Layer 14 of a small transformer language model trained on English Wikipedia (20 layers, counted from 0, width 128).
A neuron adds its activation times its output weights to the MLP's output. To switch it off is to set its activation to zero at one token and run the rest of the model.

Output weights of the MLP neurons that the questions are about. A number n stands for n times 0.0043.
n36: 7 -22 1 6 -8 -7 -6 -19 -13 1 18 -1 -40 4 -4 -41 -16 23 -28 -11 -34 -18 -23 -38 -24 -15 -29 18 -33 19 25 -10 45 1 28 -2 25 -18 -28 57 34 41 -12 -4 17 55 -25 21 -8 -3 47 37 6 -14 8 -45 19 -5 -7 -3 -11 -6 -19 19 0 -20 29 12 10 13 31 -31 14 14 33 -29 30 -46 28 -8 6 -8 -42 -5 0 -23 -22 3 -36 55 3 37 12 -32 -33 -1 3 1 30 -10 57 24 -20 -2 -30 -30 -8 21 -1 5 -12 -10 -31 38 10 -26 19 -25 5 58 3 -7 41 7 -20 -13 -20 16
n133: -4 -44 45 -37 -27 28 -3 33 -51 -16 9 -5 1 -40 25 -9 28 -14 -9 -44 32 -39 -30 11 -36 -17 -7 9 -5 -20 13 -64 -33 2 -61 8 9 14 1 -1 48 23 50 -24 -12 -6 -34 25 -2 -15 -7 2 11 -46 34 6 19 2 10 68 50 23 32 6 -6 -66 -33 18 22 18 -13 30 5 29 14 27 23 39 27 -3 12 -3 -43 -8 -28 18 -44 -21 38 -16 5 13 -17 -42 22 -1 -19 37 -47 2 9 35 -17 14 -28 -29 -27 4 55 8 17 -16 7 27 -28 -20 22 33 19 23 16 -11 6 -10 4 -43 24 24
n137: -15 3 -10 -10 -11 19 -13 -23 -34 -19 32 12 5 27 13 39 -2 -3 43 -4 -51 0 -13 -57 -1 37 -21 0 8 18 -18 -15 18 -13 -23 -7 24 -48 22 48 1 -16 -18 -7 8 11 -10 -22 66 5 -17 -3 11 -11 9 -32 -31 -47 26 42 -10 20 17 -32 -13 4 34 -5 28 7 5 -1 -4 3 -2 12 6 22 16 -17 -1 -11 0 -15 19 75 -12 -24 -36 -22 37 -30 13 -25 17 4 2 -10 -8 -13 -12 -10 -24 24 46 51 -3 14 -25 14 -49 33 -10 48 -3 4 3 -6 -4 5 -13 -4 -4 8 14 -2 -24 -55
n150: 9 -21 5 -2 -19 -32 -24 30 23 -17 0 -8 -7 19 -11 -18 -23 32 -9 -15 -12 4 28 -28 -19 -31 -35 18 -6 32 5 -21 -16 -17 18 34 22 19 51 -29 -14 1 19 33 14 -61 16 4 -10 -1 -21 19 -15 24 -29 -35 -19 -61 -32 18 8 -3 39 27 -12 -1 4 -3 -8 -9 -17 -5 -4 -2 24 12 4 17 12 42 -18 -5 41 -31 -16 -3 -7 -4 31 7 8 33 3 6 -5 -31 14 -76 3 33 55 -30 26 -12 3 9 -8 -10 -20 35 -1 4 4 17 4 -9 21 28 -7 -38 18 3 -30 26 -31 -14 40 30
n165: -13 35 -26 17 -33 -32 10 45 24 25 2 41 35 4 -45 -10 13 6 21 11 -1 -28 25 -8 11 56 -2 -6 9 29 37 0 -34 47 21 -17 62 12 -71 -16 29 -16 10 -30 29 17 2 -14 -27 -2 -1 19 10 -52 -8 41 2 -36 -2 12 -17 -12 -7 22 -9 14 27 -30 -3 -8 8 6 -15 -52 -70 31 -28 10 13 -23 31 12 19 17 29 30 8 19 -27 15 -13 -13 -3 -19 36 27 -46 -16 -25 -7 -42 27 -8 -9 45 4 8 -17 2 -3 33 10 0 -4 -17 -33 -32 35 -15 0 -54 -41 -11 -36 -59 1 64 4
n170: 18 43 28 14 -25 10 -25 1 -11 -5 18 -60 40 17 -9 4 -1 5 8 -12 -2 53 33 -17 -9 -11 13 42 -5 -23 12 47 5 3 -22 -26 7 -32 56 26 42 12 -13 -28 -19 -9 2 -36 45 -4 -45 -19 18 -31 13 19 -19 -34 36 4 32 27 2 -21 9 -14 2 -11 -9 -55 14 -12 10 -19 0 14 40 -15 -22 51 -11 -15 0 -37 -27 14 -13 -23 59 36 -1 13 -9 -32 13 -23 -18 -3 -38 -22 -58 -15 -29 -21 -41 18 36 22 6 27 -34 -16 15 18 26 15 7 7 -14 4 32 15 -25 20 -43 -6 45 -39
n173: -35 4 20 -21 5 -8 -4 7 39 -13 2 -9 -6 33 4 -27 4 11 38 -27 11 -50 1 18 39 -22 -40 -1 1 3 1 -9 0 -16 -1 -1 -19 -9 -27 -66 -11 29 -19 -27 29 -7 -42 -29 1 19 -9 -9 6 -27 -14 -30 3 15 66 52 -31 46 51 3 12 -34 1 13 -22 5 -21 -7 24 -6 -6 -12 8 -31 -10 -17 -2 25 -1 -11 -4 66 0 14 18 15 -6 35 -17 -22 4 -1 -23 20 16 57 -2 -16 -32 28 -1 -19 -3 11 -17 -18 23 12 3 28 -25 8 14 31 -8 -10 -24 -4 72 -48 -12 -1 7 -13
n182: 42 -25 -25 44 16 -27 -17 42 28 -31 19 -33 52 -57 -20 -10 32 12 14 67 -27 25 12 3 9 -5 -43 -48 -33 -42 31 23 -17 -2 -39 24 -2 2 34 -69 -19 1 26 7 -10 5 6 6 16 -20 -77 -51 21 -18 17 -24 83 18 16 -17 -33 -15 23 -10 23 17 -29 0 29 8 -20 41 21 -10 -33 20 -23 -4 -12 -37 20 12 68 -17 29 12 -22 -7 3 -10 27 -38 37 -42 8 40 -50 -2 9 0 39 40 1 -11 38 7 -26 -22 13 45 1 -43 -25 6 47 -25 10 0 -22 23 -3 -21 -22 -12 -5 3 -38 16
n187: 19 -10 -25 22 8 -1 -20 -27 -21 52 16 -2 11 13 -10 4 24 -4 47 -6 -8 31 -11 12 -4 -12 25 -32 7 -35 -32 -15 49 -16 -7 30 -34 12 19 54 6 4 -12 25 8 -17 15 18 28 20 -44 1 7 -22 35 4 -10 -3 22 9 -44 27 31 -46 -6 15 -13 -13 -17 -11 -7 -5 -5 -25 10 -11 -18 -3 9 28 21 -22 -3 -60 27 31 -6 -23 -12 -17 -31 -3 20 -4 -4 8 7 2 -15 39 22 38 -27 11 -19 -20 -16 4 -51 3 -25 11 -24 34 7 51 -11 27 4 11 1 -21 13 -43 1 5 3 -49
n278: 16 7 51 38 16 27 -27 3 -8 11 -4 -11 -3 -8 -8 -43 -53 3 30 9 -34 2 -3 -16 -3 53 5 -9 -25 13 1 -6 19 21 -14 29 -10 4 10 3 24 -3 -4 -12 24 4 15 9 20 16 -19 4 49 -6 6 -2 26 14 -18 -19 -31 -9 -12 35 -18 6 -12 15 -4 25 33 12 -16 5 -16 -23 66 -13 -25 -43 -7 14 -25 -37 4 -4 18 5 -7 -2 -7 -5 -28 -16 -27 24 38 -4 29 9 -1 -49 20 -16 15 -36 -7 17 -7 12 10 12 12 -44 -5 -32 -17 5 -41 5 20 16 -25 20 23 -21 -14 -45
n292: -14 56 5 17 -21 12 29 13 -7 17 21 35 43 -21 -36 20 -33 11 -6 41 -34 39 53 -57 -44 -6 15 -9 -6 -15 -36 -16 10 4 53 -28 -4 -53 47 -19 -17 -29 5 -24 -19 54 14 12 5 24 19 -17 2 -28 1 5 61 6 -40 -32 16 -44 8 15 -13 -34 6 -34 -13 8 -4 31 -11 -9 -6 -5 12 26 -17 -37 -12 41 9 19 -12 -13 25 23 -27 -27 11 -13 -37 -2 -32 10 -38 -34 0 -42 -5 -12 -21 -15 32 28 -16 27 8 1 -29 -13 15 41 29 -11 1 -26 67 18 -5 18 34 13 14 10 -29 12
n318: 6 -35 22 -32 10 8 -21 1 -8 -3 15 -32 6 7 13 3 -3 14 -13 13 0 25 5 6 -4 1 -11 17 4 -37 20 -23 -45 -10 -1 -23 -24 49 -13 -27 -39 50 -11 0 -6 66 37 12 14 -10 26 -19 3 -25 25 -11 -25 -2 -11 1 -40 15 6 0 28 34 -26 33 -43 -6 -40 -18 19 -4 10 -19 -8 -28 -3 -8 -49 27 -7 12 38 12 -3 -11 -25 -13 -4 -35 -27 3 -9 34 -4 27 30 -4 25 22 -23 14 -35 -30 15 -16 -29 -25 -16 15 14 -1 -1 31 -10 38 14 22 1 7 26 -25 22 72 9 -2
n338: -2 -48 -18 -8 -23 5 7 10 67 4 17 4 13 -16 -4 -35 -34 2 12 -61 15 15 -23 -38 -11 3 2 -24 45 13 -2 -4 16 1 20 1 2 10 12 47 -38 23 49 7 47 20 23 41 -34 23 6 47 9 -9 -16 32 -1 -17 -44 -10 26 -15 -41 8 27 -4 -21 -3 -4 -31 -36 -12 -22 -19 -11 12 18 -34 47 -30 -31 51 1 -27 -31 -15 37 18 25 0 -8 6 1 4 -23 43 21 -15 12 2 -19 -10 0 23 20 -20 1 -28 18 -13 -45 -32 -6 25 15 -1 -8 -3 15 12 -14 5 29 -25 -8 11 -13 2
n381: 61 22 19 44 40 21 17 0 64 -17 49 -1 36 -5 2 5 -32 -55 31 -14 -14 -56 -16 40 10 -31 -14 30 -22 1 10 20 6 5 6 17 7 -9 -50 -60 -25 -46 -5 -12 -24 4 -16 19 -4 2 16 20 -95 -27 -38 17 55 -2 12 43 7 26 -3 -15 1 34 1 -5 8 34 19 -28 -4 -7 23 -19 31 -10 61 -24 -30 6 10 -19 -2 -2 6 19 4 -18 -15 51 -5 -7 19 -8 -1 -56 4 30 -14 38 8 -43 7 -58 23 -46 7 -13 15 23 -28 -12 -16 -18 -25 1 -21 -18 5 1 36 -30 26 -35 3 28
n418: -14 -41 12 13 -1 31 -24 -18 6 32 22 44 -51 24 18 -14 -39 -62 -2 -5 -34 -39 6 48 0 -33 59 44 -23 -18 -27 -40 63 5 0 5 -6 -10 -17 15 26 -70 -6 -5 -32 -12 -18 25 -30 -22 9 27 60 7 18 2 -5 7 28 25 -6 55 -16 21 -17 0 11 47 18 2 -8 32 -15 -12 -1 19 16 4 -13 19 -29 -35 7 -23 -14 -10 -9 10 -6 -7 -6 48 32 50 -19 -47 -8 -5 8 -2 2 26 1 -70 -2 33 52 -18 -14 4 1 -14 -21 -16 -27 -28 7 5 23 58 -8 -24 21 4 9 11 -29 -31
n434: -47 10 12 8 6 -23 -9 -9 -8 -13 41 -4 29 9 -36 -3 24 -44 8 -41 -12 -2 -4 -6 -9 -14 28 -27 22 13 26 -12 31 -17 16 35 32 45 -21 -37 -58 -36 -31 -12 -5 -30 -1 -35 -32 8 5 40 -11 13 -48 -16 10 1 -30 -12 -11 25 -11 51 27 4 21 -9 -14 45 -6 -15 29 24 7 27 44 -6 15 -8 16 28 29 4 6 -9 -23 -13 -6 -30 -5 8 35 28 -20 -9 21 25 -37 22 23 29 -22 -19 37 11 -25 -9 -3 37 -27 44 -11 -1 14 11 8 -32 -37 -3 -20 -9 -16 -15 27 -23 -19 8

Each question names a token from some text and the token that comes next. It shows the activations a of the neurons there, in the order above. A number n stands for n times 0.027.

Then comes g, the gradient of the next token's log-probability with respect to the MLP's output, scaled to length 1. A neuron's effect is roughly proportional to its activation times (output weights . g). A number n stands for n times 0.0036.

"7", then " Jan"
a: 10 0 20 0 14 0 0 30 0 0 0 0 0 0 0 10
g: 14 -17 15 -66 18 -2 -6 -39 -5 -23 18 11 -23 -24 25 40 15 42 18 -4 8 -18 22 -20 -31 1 -45 16 -1 32 -29 54 -5 -15 10 24 -44 -22 -6 -17 1 -21 -23 44 0 -11 5 16 -38 3 -40 -4 -9 -27 19 28 -26 20 0 14 1 3 -12 -14 1 -14 -7 2 -8 17 21 11 4 -24 -6 -5 -25 9 -7 -19 -10 -43 45 -10 -35 36 -44 43 -38 11 8 6 -4 -12 61 6 11 31 23 34 -22 18 16 45 -19 31 13 -22 -19 65 22 21 9 -3 -9 -20 10 -5 28 -40 0 -17 -59 8 20 4 27 -21
Which neuron, switched off, raises the next token's probability most? n36

" financing", then " to"
a: 0 28 0 0 7 0 0 0 0 12 0 8 0 21 0 39
g: -2 10 34 -14 -3 -21 -10 9 46 -6 38 14 -18 14 -45 19 16 24 -12 7 27 -37 -29 31 -19 -2 -45 -28 36 40 0 -18 -1 -6 12 -6 -17 10 -10 -9 -38 -6 -14 -14 10 2 -32 17 15 23 56 51 -26 5 -35 -31 -14 32 49 45 25 28 4 1 -4 -3 -17 -2 -15 17 8 -5 20 -55 32 -13 27 -16 -9 12 -7 36 -21 33 2 3 -31 5 -29 -1 10 -26 -28 -39 8 -28 12 2 8 -7 -18 -24 -51 25 -17 -57 7 5 -16 4 12 14 -39 -31 -2 -39 36 39 5 14 -6 2 17 -15 -31 50 29 27
Which two neurons, each switched off alone, lower its probability most, in order? n381, n133

" Reggie", then " is"
a: 0 46 0 0 13 0 12 0 0 0 77 0 0 0 0 80
g: -22 -10 -56 31 7 -16 20 47 35 11 10 -45 34 -13 -6 -30 -12 -27 8 2 32 -10 14 -28 6 -7 19 -15 22 18 65 16 21 2 26 -1 7 -7 -16 -13 22 -16 -4 4 -28 15 36 -60 15 -27 19 1 16 5 24 -14 28 -9 -11 -31 10 7 -11 -3 -12 -52 -24 -49 -36 -41 53 2 7 -7 15 9 -16 37 19 9 -22 0 -30 -8 15 5 16 15 -29 19 32 7 -18 20 -40 -6 19 2 -23 30 -34 -23 13 13 -23 28 -2 -29 -16 -32 6 -8 20 -6 28 -40 -29 46 19 30 61 14 9 -43 8 -6 -25 -5
Which neuron, switched off, raises the next token's probability most? n133

" go", then "ading"
a: 0 40 0 0 0 0 0 0 0 0 0 0 0 0 0 0
g: -6 -59 40 48 -6 -4 0 24 -20 2 2 -24 4 -3 -52 6 26 11 11 44 39 12 7 -7 -10 8 14 13 3 -27 7 -21 -23 0 4 39 -5 -58 -26 -2 5 18 -2 -20 23 18 5 -18 18 -34 -12 -15 20 -16 -10 36 22 -34 -23 -37 -47 13 -11 2 -12 28 25 10 10 -2 2 -12 13 -15 -11 9 -25 46 32 24 -14 26 24 10 -23 -19 33 -35 32 -8 -17 9 13 23 30 -17 19 41 9 -7 20 42 -49 8 6 3 -23 -13 -27 12 -27 -10 -26 44 -1 -16 25 -84 -25 -27 12 19 -16 22 0 -48 29 -14
Switching off which neuron hurts the next token most? n133

" studio", then " in"
a: 8 0 26 0 0 0 0 0 0 0 0 64 0 4 6 26
g: -47 21 -61 33 -9 -12 -8 21 46 -8 -18 32 5 -5 -54 -24 -19 23 -42 -30 -32 -26 -4 8 15 47 8 -14 -11 9 8 9 57 -2 19 23 -41 15 0 0 -24 5 -33 -14 21 -13 -26 -10 7 25 25 17 -17 59 -34 -17 -36 35 -7 10 20 20 5 32 7 -17 2 14 26 34 -38 -11 -18 -16 0 17 37 -19 11 -23 -10 -28 15 38 -7 -12 31 32 -12 -13 -20 -12 -9 -21 -51 -13 0 -5 -4 -12 17 14 -4 24 -5 -52 49 -8 36 -27 5 20 -17 -6 -9 21 9 35 11 0 -21 12 1 -47 48 21 -11 8
Which neuron, switched off, raises the next token's probability most? n137

" has", then " mixed"
a: 0 28 0 30 0 0 3 83 0 0 0 0 0 0 0 0
g: 0 -44 14 -60 4 23 37 -8 -9 -3 -28 11 23 12 13 -9 17 -7 -16 -15 -29 -4 7 4 40 17 7 -10 -9 -49 45 -10 11 -30 3 -16 -3 -50 15 -5 2 44 30 53 -1 9 -66 31 -2 1 31 -1 50 -47 62 16 17 -20 48 1 12 -28 15 -29 -6 48 -3 17 -36 11 -28 -29 -17 -1 -38 24 -19 13 32 -15 43 22 -12 -18 -10 8 -10 11 13 -10 -10 -12 43 18 -13 -5 -2 12 6 -28 -4 15 -20 -38 27 -28 -26 -6 11 18 -14 7 27 4 -14 -35 -34 8 9 -34 -13 -1 23 20 7 -34 19 -10
Which two neurons, each switched off alone, lower its probability most, in order? n182, n133

" airports", then " ("
a: 12 0 0 0 24 0 23 0 0 0 0 10 54 0 0 69
g: -4 -3 -36 24 37 -18 -39 -11 -8 2 18 14 -15 25 34 -16 11 13 -62 -41 1 7 -6 -28 -38 -5 -21 3 21 39 2 19 -6 -21 14 -11 42 -15 -11 -12 1 -5 24 12 -16 32 31 -24 7 -27 8 38 0 -65 1 -14 45 -52 -22 -2 6 1 27 -11 7 1 -9 30 10 21 2 -9 24 9 20 -17 -10 38 53 -7 -42 -34 14 -8 22 21 -27 -27 23 -7 -16 45 -14 -30 24 7 -10 7 19 -1 7 39 42 -9 14 -38 19 -26 33 -32 -7 -38 28 -1 33 -34 -23 -14 40 -49 25 20 14 -14 -20 -15 -32 9
Switching off which neuron hurts the next token most? n338

" was", then " not"
a: 0 0 0 3 0 0 0 48 0 0 42 0 0 0 0 0
g: -5 12 34 -14 -18 7 16 25 48 -22 -27 3 4 -36 -16 15 -24 32 -9 -3 -3 -5 4 -6 14 -18 -78 -5 18 3 14 30 4 -77 24 -14 -23 30 10 -30 -17 10 44 28 12 19 15 -20 42 -24 3 -17 -39 -20 -44 -34 14 9 16 -9 -32 -8 -18 -20 -5 13 -54 27 1 14 8 2 21 16 27 3 19 0 -2 55 -26 48 -28 -25 -4 26 -41 3 25 8 13 9 1 65 -23 -46 29 0 -2 -27 14 -5 -28 22 -23 -16 -20 30 20 -11 0 -15 -5 -28 -4 -9 30 25 17 45 9 -1 -4 31 -8 -16 -2 -19
Switching off which neuron hurts the next token most? n182

" produce", then " commercial"
a: 0 28 0 0 12 0 0 2 0 0 0 0 0 0 1 48
g: 31 -23 -9 -20 -24 8 -16 3 -20 26 -21 -38 -16 9 1 -7 15 -7 -7 16 -35 8 -4 -9 32 0 1 15 -28 -12 -20 -2 17 -32 -34 34 12 -35 -4 -31 -4 49 54 30 -6 12 -30 -3 -19 -11 -17 -13 45 -6 58 -8 -19 -25 -15 46 -12 -44 21 -21 4 23 11 -1 33 -42 -30 25 39 31 -2 -20 -10 2 69 30 -13 -17 -27 -2 -8 24 17 -45 8 0 -10 44 27 -6 -7 -9 -24 9 -13 -34 -9 21 -14 -12 -4 21 -24 28 -32 41 -32 -10 42 7 22 -9 37 -48 39 -24 -31 29 -8 12 30 15 -2 4
Which neuron, switched off, raises the next token's probability most? n434

"writ", then "es"
a: 0 0 0 0 0 0 0 0 0 0 35 0 0 0 86 0
g: 0 -25 21 -22 -5 -35 -14 7 17 34 3 -27 9 -19 16 0 27 -12 -6 -8 -58 -5 35 8 -28 -29 41 -42 38 25 6 -5 -18 -12 -7 10 -55 -31 13 4 5 -19 -4 -11 -8 -18 30 1 14 23 5 38 49 -1 -46 21 -50 41 17 -30 26 30 -34 2 17 -3 -18 54 -5 -43 24 24 18 6 33 22 -8 -24 13 -19 -3 28 -32 2 8 42 33 36 14 6 -24 14 20 -9 6 2 -7 13 -22 -19 -13 -45 16 -14 -16 7 -18 -36 -17 -2 34 -7 13 3 24 -15 -38 4 3 -28 55 -49 32 27 3 -8 -20 -34
Switching off which neuron hurts the next token most? n418

" shows", then " near"
a: 0 0 0 0 0 0 0 0 0 0 37 19 26 28 9 15
g: 8 -28 5 -1 -38 -33 4 32 20 -37 -2 15 17 -11 -28 -15 -24 35 5 -26 -29 -11 -14 -2 47 -18 13 -18 28 10 17 16 12 -6 46 16 -17 -18 18 18 -5 8 -1 3 27 50 -42 1 -26 0 -4 -5 -41 7 18 9 -27 3 -33 5 -15 11 -42 13 34 24 11 47 12 20 36 -55 -25 -22 4 -5 12 -16 -4 3 1 -3 4 17 -45 -67 -10 66 -16 18 -23 -26 7 -45 9 -3 7 -13 8 9 -10 13 -34 38 21 -7 16 -1 13 -1 -17 -22 36 -4 -21 14 -69 37 -11 1 37 34 -11 15 58 -2 2 -14
Which two neurons, each switched off alone, lower its probability most, in order? n338, n381

" in", then " "
a: 0 0 0 0 4 0 0 18 0 0 0 0 0 40 0 0
g: 4 19 2 -3 21 18 -4 11 42 -43 -13 9 36 14 18 15 -14 6 21 -21 3 4 20 48 -14 6 -31 -63 -19 -34 6 14 26 -7 10 -11 1 11 49 15 -8 -32 -32 -21 14 39 38 0 29 31 -15 -18 -44 -26 12 -19 -21 -5 -34 -19 -49 11 20 -27 -38 -20 -15 8 -56 -7 5 18 -3 -11 24 -1 16 -8 40 15 1 -6 9 18 11 32 -14 -16 10 -29 13 12 9 -27 14 11 -21 20 -26 -10 57 17 34 -18 35 -20 29 3 25 14 -12 -22 7 -36 56 -50 -35 37 -12 8 2 -14 -28 -47 -33 -9 35 -1
Which two neurons, each switched off alone, lower its probability most, in order? n381, n182

" a", then " melodic"
a: 0 0 0 0 0 0 0 0 0 26 0 0 0 0 0 0
g: 13 -9 -13 -40 -21 24 33 -20 -16 12 46 39 -21 11 -20 -6 0 -3 7 -24 28 21 7 -15 2 -7 -4 12 -11 -33 -10 -4 -13 -37 7 -15 12 -44 -28 7 -14 37 22 57 6 -40 -26 37 -9 -21 -43 26 15 -20 49 -4 16 -60 26 8 9 -16 -13 15 56 -26 21 -6 -42 10 5 30 -3 -14 16 15 -1 10 -37 -16 6 7 23 -2 24 -27 -3 24 -5 27 59 -16 60 12 -32 -5 7 29 -34 -49 -13 19 11 42 -46 -37 -7 21 -1 12 11 -7 -22 -1 12 -6 43 12 -20 -44 -22 -5 2 5 -7 22 -5 -16
Which neuron, switched off, raises the next token's probability most? n278

" gun", then " that"
a: 45 0 0 0 0 0 16 0 0 0 44 0 0 0 0 61
g: 12 45 -8 28 36 56 -7 27 -11 6 25 -20 20 3 10 -22 -43 -14 14 -33 -20 -53 -12 65 -27 6 7 7 20 28 7 -25 -7 29 -18 20 -1 -3 -29 0 18 -51 -28 -3 21 -20 11 -8 -43 45 57 -2 -8 0 40 3 -10 8 -3 -9 7 -34 -17 -7 -15 28 -35 8 0 36 3 -6 27 5 -43 37 -41 -27 -26 -9 33 26 7 16 26 -15 -28 -9 45 -35 -8 4 9 19 -34 -4 -18 16 -8 10 -23 -7 -4 -3 21 25 -15 -46 8 14 0 25 -11 -20 -15 -26 19 27 16 14 -18 20 -8 26 -26 -39 22 -56
Switching off which neuron hurts the next token most? n434

"2", then "3"
a: 0 0 0 17 0 0 0 0 0 0 0 53 0 0 0 0
g: -13 22 -6 -28 -10 52 -25 39 -40 6 -8 -33 23 2 -1 27 -22 19 -5 1 -37 17 -9 -26 7 -18 19 -33 -16 -25 23 4 13 1 6 -5 -14 21 2 -5 30 17 14 9 18 -4 13 18 4 19 -37 -15 -15 -62 46 57 -14 56 -15 4 1 -11 -38 -36 -11 51 14 10 16 -13 -70 -41 23 1 -32 7 28 5 -21 -5 -17 0 32 -12 40 -4 -3 -23 19 -29 -21 -1 -7 -2 -42 2 44 13 10 -4 -48 26 -15 13 12 -14 27 1 23 34 19 -41 11 6 25 39 -25 -20 5 -20 2 11 14 -4 -40 -27 48 1
Switching off which neuron hurts the next token most? n318

" now", then " whilst"
a: 0 0 23 9 15 0 39 0 0 0 12 0 0 0 0 0
g: -18 -8 6 -4 -24 -36 10 4 47 -29 2 4 20 28 -18 26 -11 1 -29 -11 13 -6 32 -3 0 12 -6 5 15 -15 -15 7 2 -33 48 16 -22 -2 -2 -11 -9 19 -17 19 -18 22 -25 12 -43 26 10 19 -19 63 63 26 -53 -3 5 2 -50 1 5 10 44 -15 11 14 -15 62 1 19 -61 4 -12 0 -26 0 -26 22 11 6 24 -24 -28 -45 37 -26 -38 1 -32 -58 34 18 -18 -17 -26 18 14 26 -35 -8 -29 18 -16 -11 41 -5 -12 28 -18 54 5 17 -29 -11 13 -30 25 6 4 -3 34 -7 -11 9 5 -3
Switching off which neuron hurts the next token most? n173

" to", then " be"
a: 0 0 7 44 0 33 29 0 0 0 50 0 0 0 0 0
g: 17 -17 -9 12 -51 18 -37 22 10 -20 -14 36 21 -9 0 17 -26 4 24 -39 3 -1 9 -12 -46 15 -38 -2 15 17 -8 10 10 -12 40 3 -23 46 -28 -2 36 -4 -4 5 -1 -48 4 -13 22 -3 25 5 -24 53 10 -36 -15 19 -9 5 -16 -37 -53 28 -26 -13 -46 -8 -5 33 23 -44 -10 -8 -49 26 55 -4 8 -4 -17 -6 -13 -16 2 7 28 -16 -34 -2 24 47 -34 25 17 2 42 -14 -1 -18 18 -10 17 8 12 50 2 5 45 25 6 -4 -42 11 -7 -20 49 -5 4 48 3 8 -24 -39 27 -31 -12 7
Which neuron, switched off, raises the next token's probability most? n170

"0", then "1"
a: 47 0 0 0 0 0 0 0 0 0 0 0 0 0 0 0
g: 5 -10 -50 7 10 -28 47 10 -12 -15 -25 -8 3 -30 -3 2 -30 -23 62 29 2 -4 0 -9 -32 24 32 4 -13 9 24 -22 -34 25 1 -15 5 -17 26 25 20 3 -34 22 16 7 -56 25 11 7 32 13 -2 -14 6 -8 4 46 -7 22 -17 -7 -43 48 52 11 27 -2 31 11 -27 -21 20 4 26 1 -58 39 54 -1 14 -48 -10 -15 -61 9 -29 38 -33 -5 8 40 -22 5 -17 7 -6 11 36 16 7 14 -31 -16 10 1 14 11 -11 -13 -35 -33 -16 32 22 -23 26 -17 -16 -33 10 -4 -9 -11 -46 -3 -6 8
Switching off which neuron hurts the next token most? n36

" He", then " then"
a: 0 11 0 0 9 2 44 0 0 0 1 0 0 0 0 0
g: -5 -13 -1 -25 -3 -36 -20 2 -2 -19 -6 21 35 -23 7 32 -36 2 7 -24 2 -15 -20 -14 2 -8 13 -34 -13 -40 14 9 -39 3 19 15 15 -7 43 -16 35 -5 -15 -13 26 3 18 34 -16 -9 8 -24 -11 47 -32 36 19 -17 47 7 -48 -14 -18 -10 -8 48 -67 40 4 59 8 -4 2 19 25 -27 46 -2 -22 -15 26 34 -2 -32 -3 9 -11 31 -9 19 0 -18 19 -16 28 20 -19 17 -44 58 11 -23 -53 2 -18 5 -5 4 2 -4 18 -22 8 -43 -41 21 32 -29 -14 2 -22 4 39 35 6 -25 32 -7
Switching off which neuron hurts the next token most? n173

" brings", then " the"
a: 0 68 0 0 0 0 0 0 0 0 0 0 0 0 0 0
g: 43 3 -8 41 26 -11 -26 -27 -40 21 -9 -5 20 6 17 8 -28 -15 -2 0 -3 -10 16 -23 -21 0 16 42 -73 22 -28 3 -3 -7 20 -12 15 -10 -39 4 73 -10 8 -34 -13 51 16 26 -3 -4 19 -36 -5 26 8 23 -14 -20 -8 30 40 -15 -24 3 37 6 -37 22 -3 -31 -40 -2 19 13 -41 6 2 -12 -12 -4 35 9 38 -29 1 -32 14 -5 -30 -3 -26 27 -11 37 -3 31 -6 -3 7 -7 -68 -7 -19 -18 40 -2 -4 -31 39 44 15 17 25 12 -21 8 26 -65 -11 -5 -6 -6 18 -14 20 0 -22 6
Which neuron, switched off, raises the next token's probability most? n133

"ry", then " Airport"
a: 0 0 49 0 7 0 56 0 42 0 0 0 0 0 0 28
g: -26 59 -14 -2 -20 -20 2 11 17 -12 -7 -17 -17 -8 1 5 9 -11 12 -7 -36 10 7 -22 0 -20 -4 -10 10 30 -10 -3 29 12 6 10 25 -21 -10 -14 6 40 19 -43 -27 56 11 2 20 7 0 -11 12 0 31 13 -40 -43 -48 25 -29 13 8 -25 -26 -5 -31 0 51 26 3 8 -14 17 0 -37 1 21 6 12 -10 3 -25 45 10 41 5 -14 10 5 -45 -6 -36 -5 6 34 1 -3 8 -1 -6 -23 -30 -38 23 43 -25 0 -40 23 -43 -24 57 -15 -4 -9 -15 56 64 -52 14 50 -14 -15 35 21 -24 -4
Switching off which neuron hurts the next token most? n137

" exercise", then " rout"
a: 0 27 2 0 0 0 16 0 0 0 0 0 0 0 11 16
g: 18 -14 19 0 -8 -13 10 -22 -23 6 51 -3 -17 -11 24 4 20 24 26 -3 -54 12 30 -2 -10 20 -8 35 18 42 -6 -15 -13 -17 38 23 -33 -51 11 -41 -24 10 30 11 26 53 31 -24 -22 25 -3 -13 42 -13 12 -14 -46 -13 -4 -11 -2 -13 -11 2 9 36 7 -25 8 -3 20 31 21 2 22 -60 -26 -24 8 -48 9 14 -4 -23 9 -7 -42 -11 -17 15 -18 53 30 -20 5 -44 11 -21 -27 5 -20 19 -12 15 -4 19 41 -12 11 -3 8 13 8 20 6 -8 -16 17 19 -77 -33 35 22 10 -24 -54 16 -3
Which neuron, switched off, raises the next token's probability most? n133

" London", then " Gat"
a: 0 0 0 0 9 0 23 0 0 23 0 32 0 0 0 11
g: 19 -67 17 -5 11 -6 -18 -11 -29 7 16 -1 26 -25 -17 -1 5 14 -13 1 -11 -3 10 9 -2 16 -28 23 -13 -13 -13 13 1 29 -6 38 26 -15 10 -41 36 9 9 9 40 -2 -18 18 4 -21 -7 27 26 -28 47 14 32 -17 12 24 -51 19 -25 -12 -7 0 34 2 -25 29 -11 -2 19 13 -23 -57 -5 27 12 12 8 -16 32 -49 -17 20 12 41 -3 32 -24 23 -16 0 42 -47 50 3 -6 -11 3 -4 20 10 -32 -6 3 -19 -4 -11 19 7 -23 -6 8 -34 -29 -2 11 -81 -7 18 -20 31 24 -90 22 5
Switching off which neuron hurts the next token most? n278

" to", then " convince"
a: 0 0 5 73 0 0 5 0 0 0 0 0 0 0 0 0
g: -24 -4 29 -15 2 -48 -2 -7 -6 -8 18 -8 12 12 -33 12 24 25 -37 53 45 0 -12 0 53 33 10 26 10 -40 33 -16 -47 -15 23 8 -49 -25 35 -4 10 -24 5 13 -11 23 6 9 2 -1 -35 -13 14 -7 -41 13 -5 -5 9 6 -12 37 32 -13 21 20 16 -24 -18 -16 42 15 11 15 44 -12 -1 1 5 -4 -6 19 28 -35 -10 -1 -52 26 28 7 -26 -58 11 -3 31 -37 9 -32 25 4 -17 -17 -46 -3 -14 -32 5 -20 -38 7 10 -17 17 18 -45 -18 -2 -29 -13 -23 38 -15 38 38 -8 26 55 -13
Switching off which neuron hurts the next token most? n150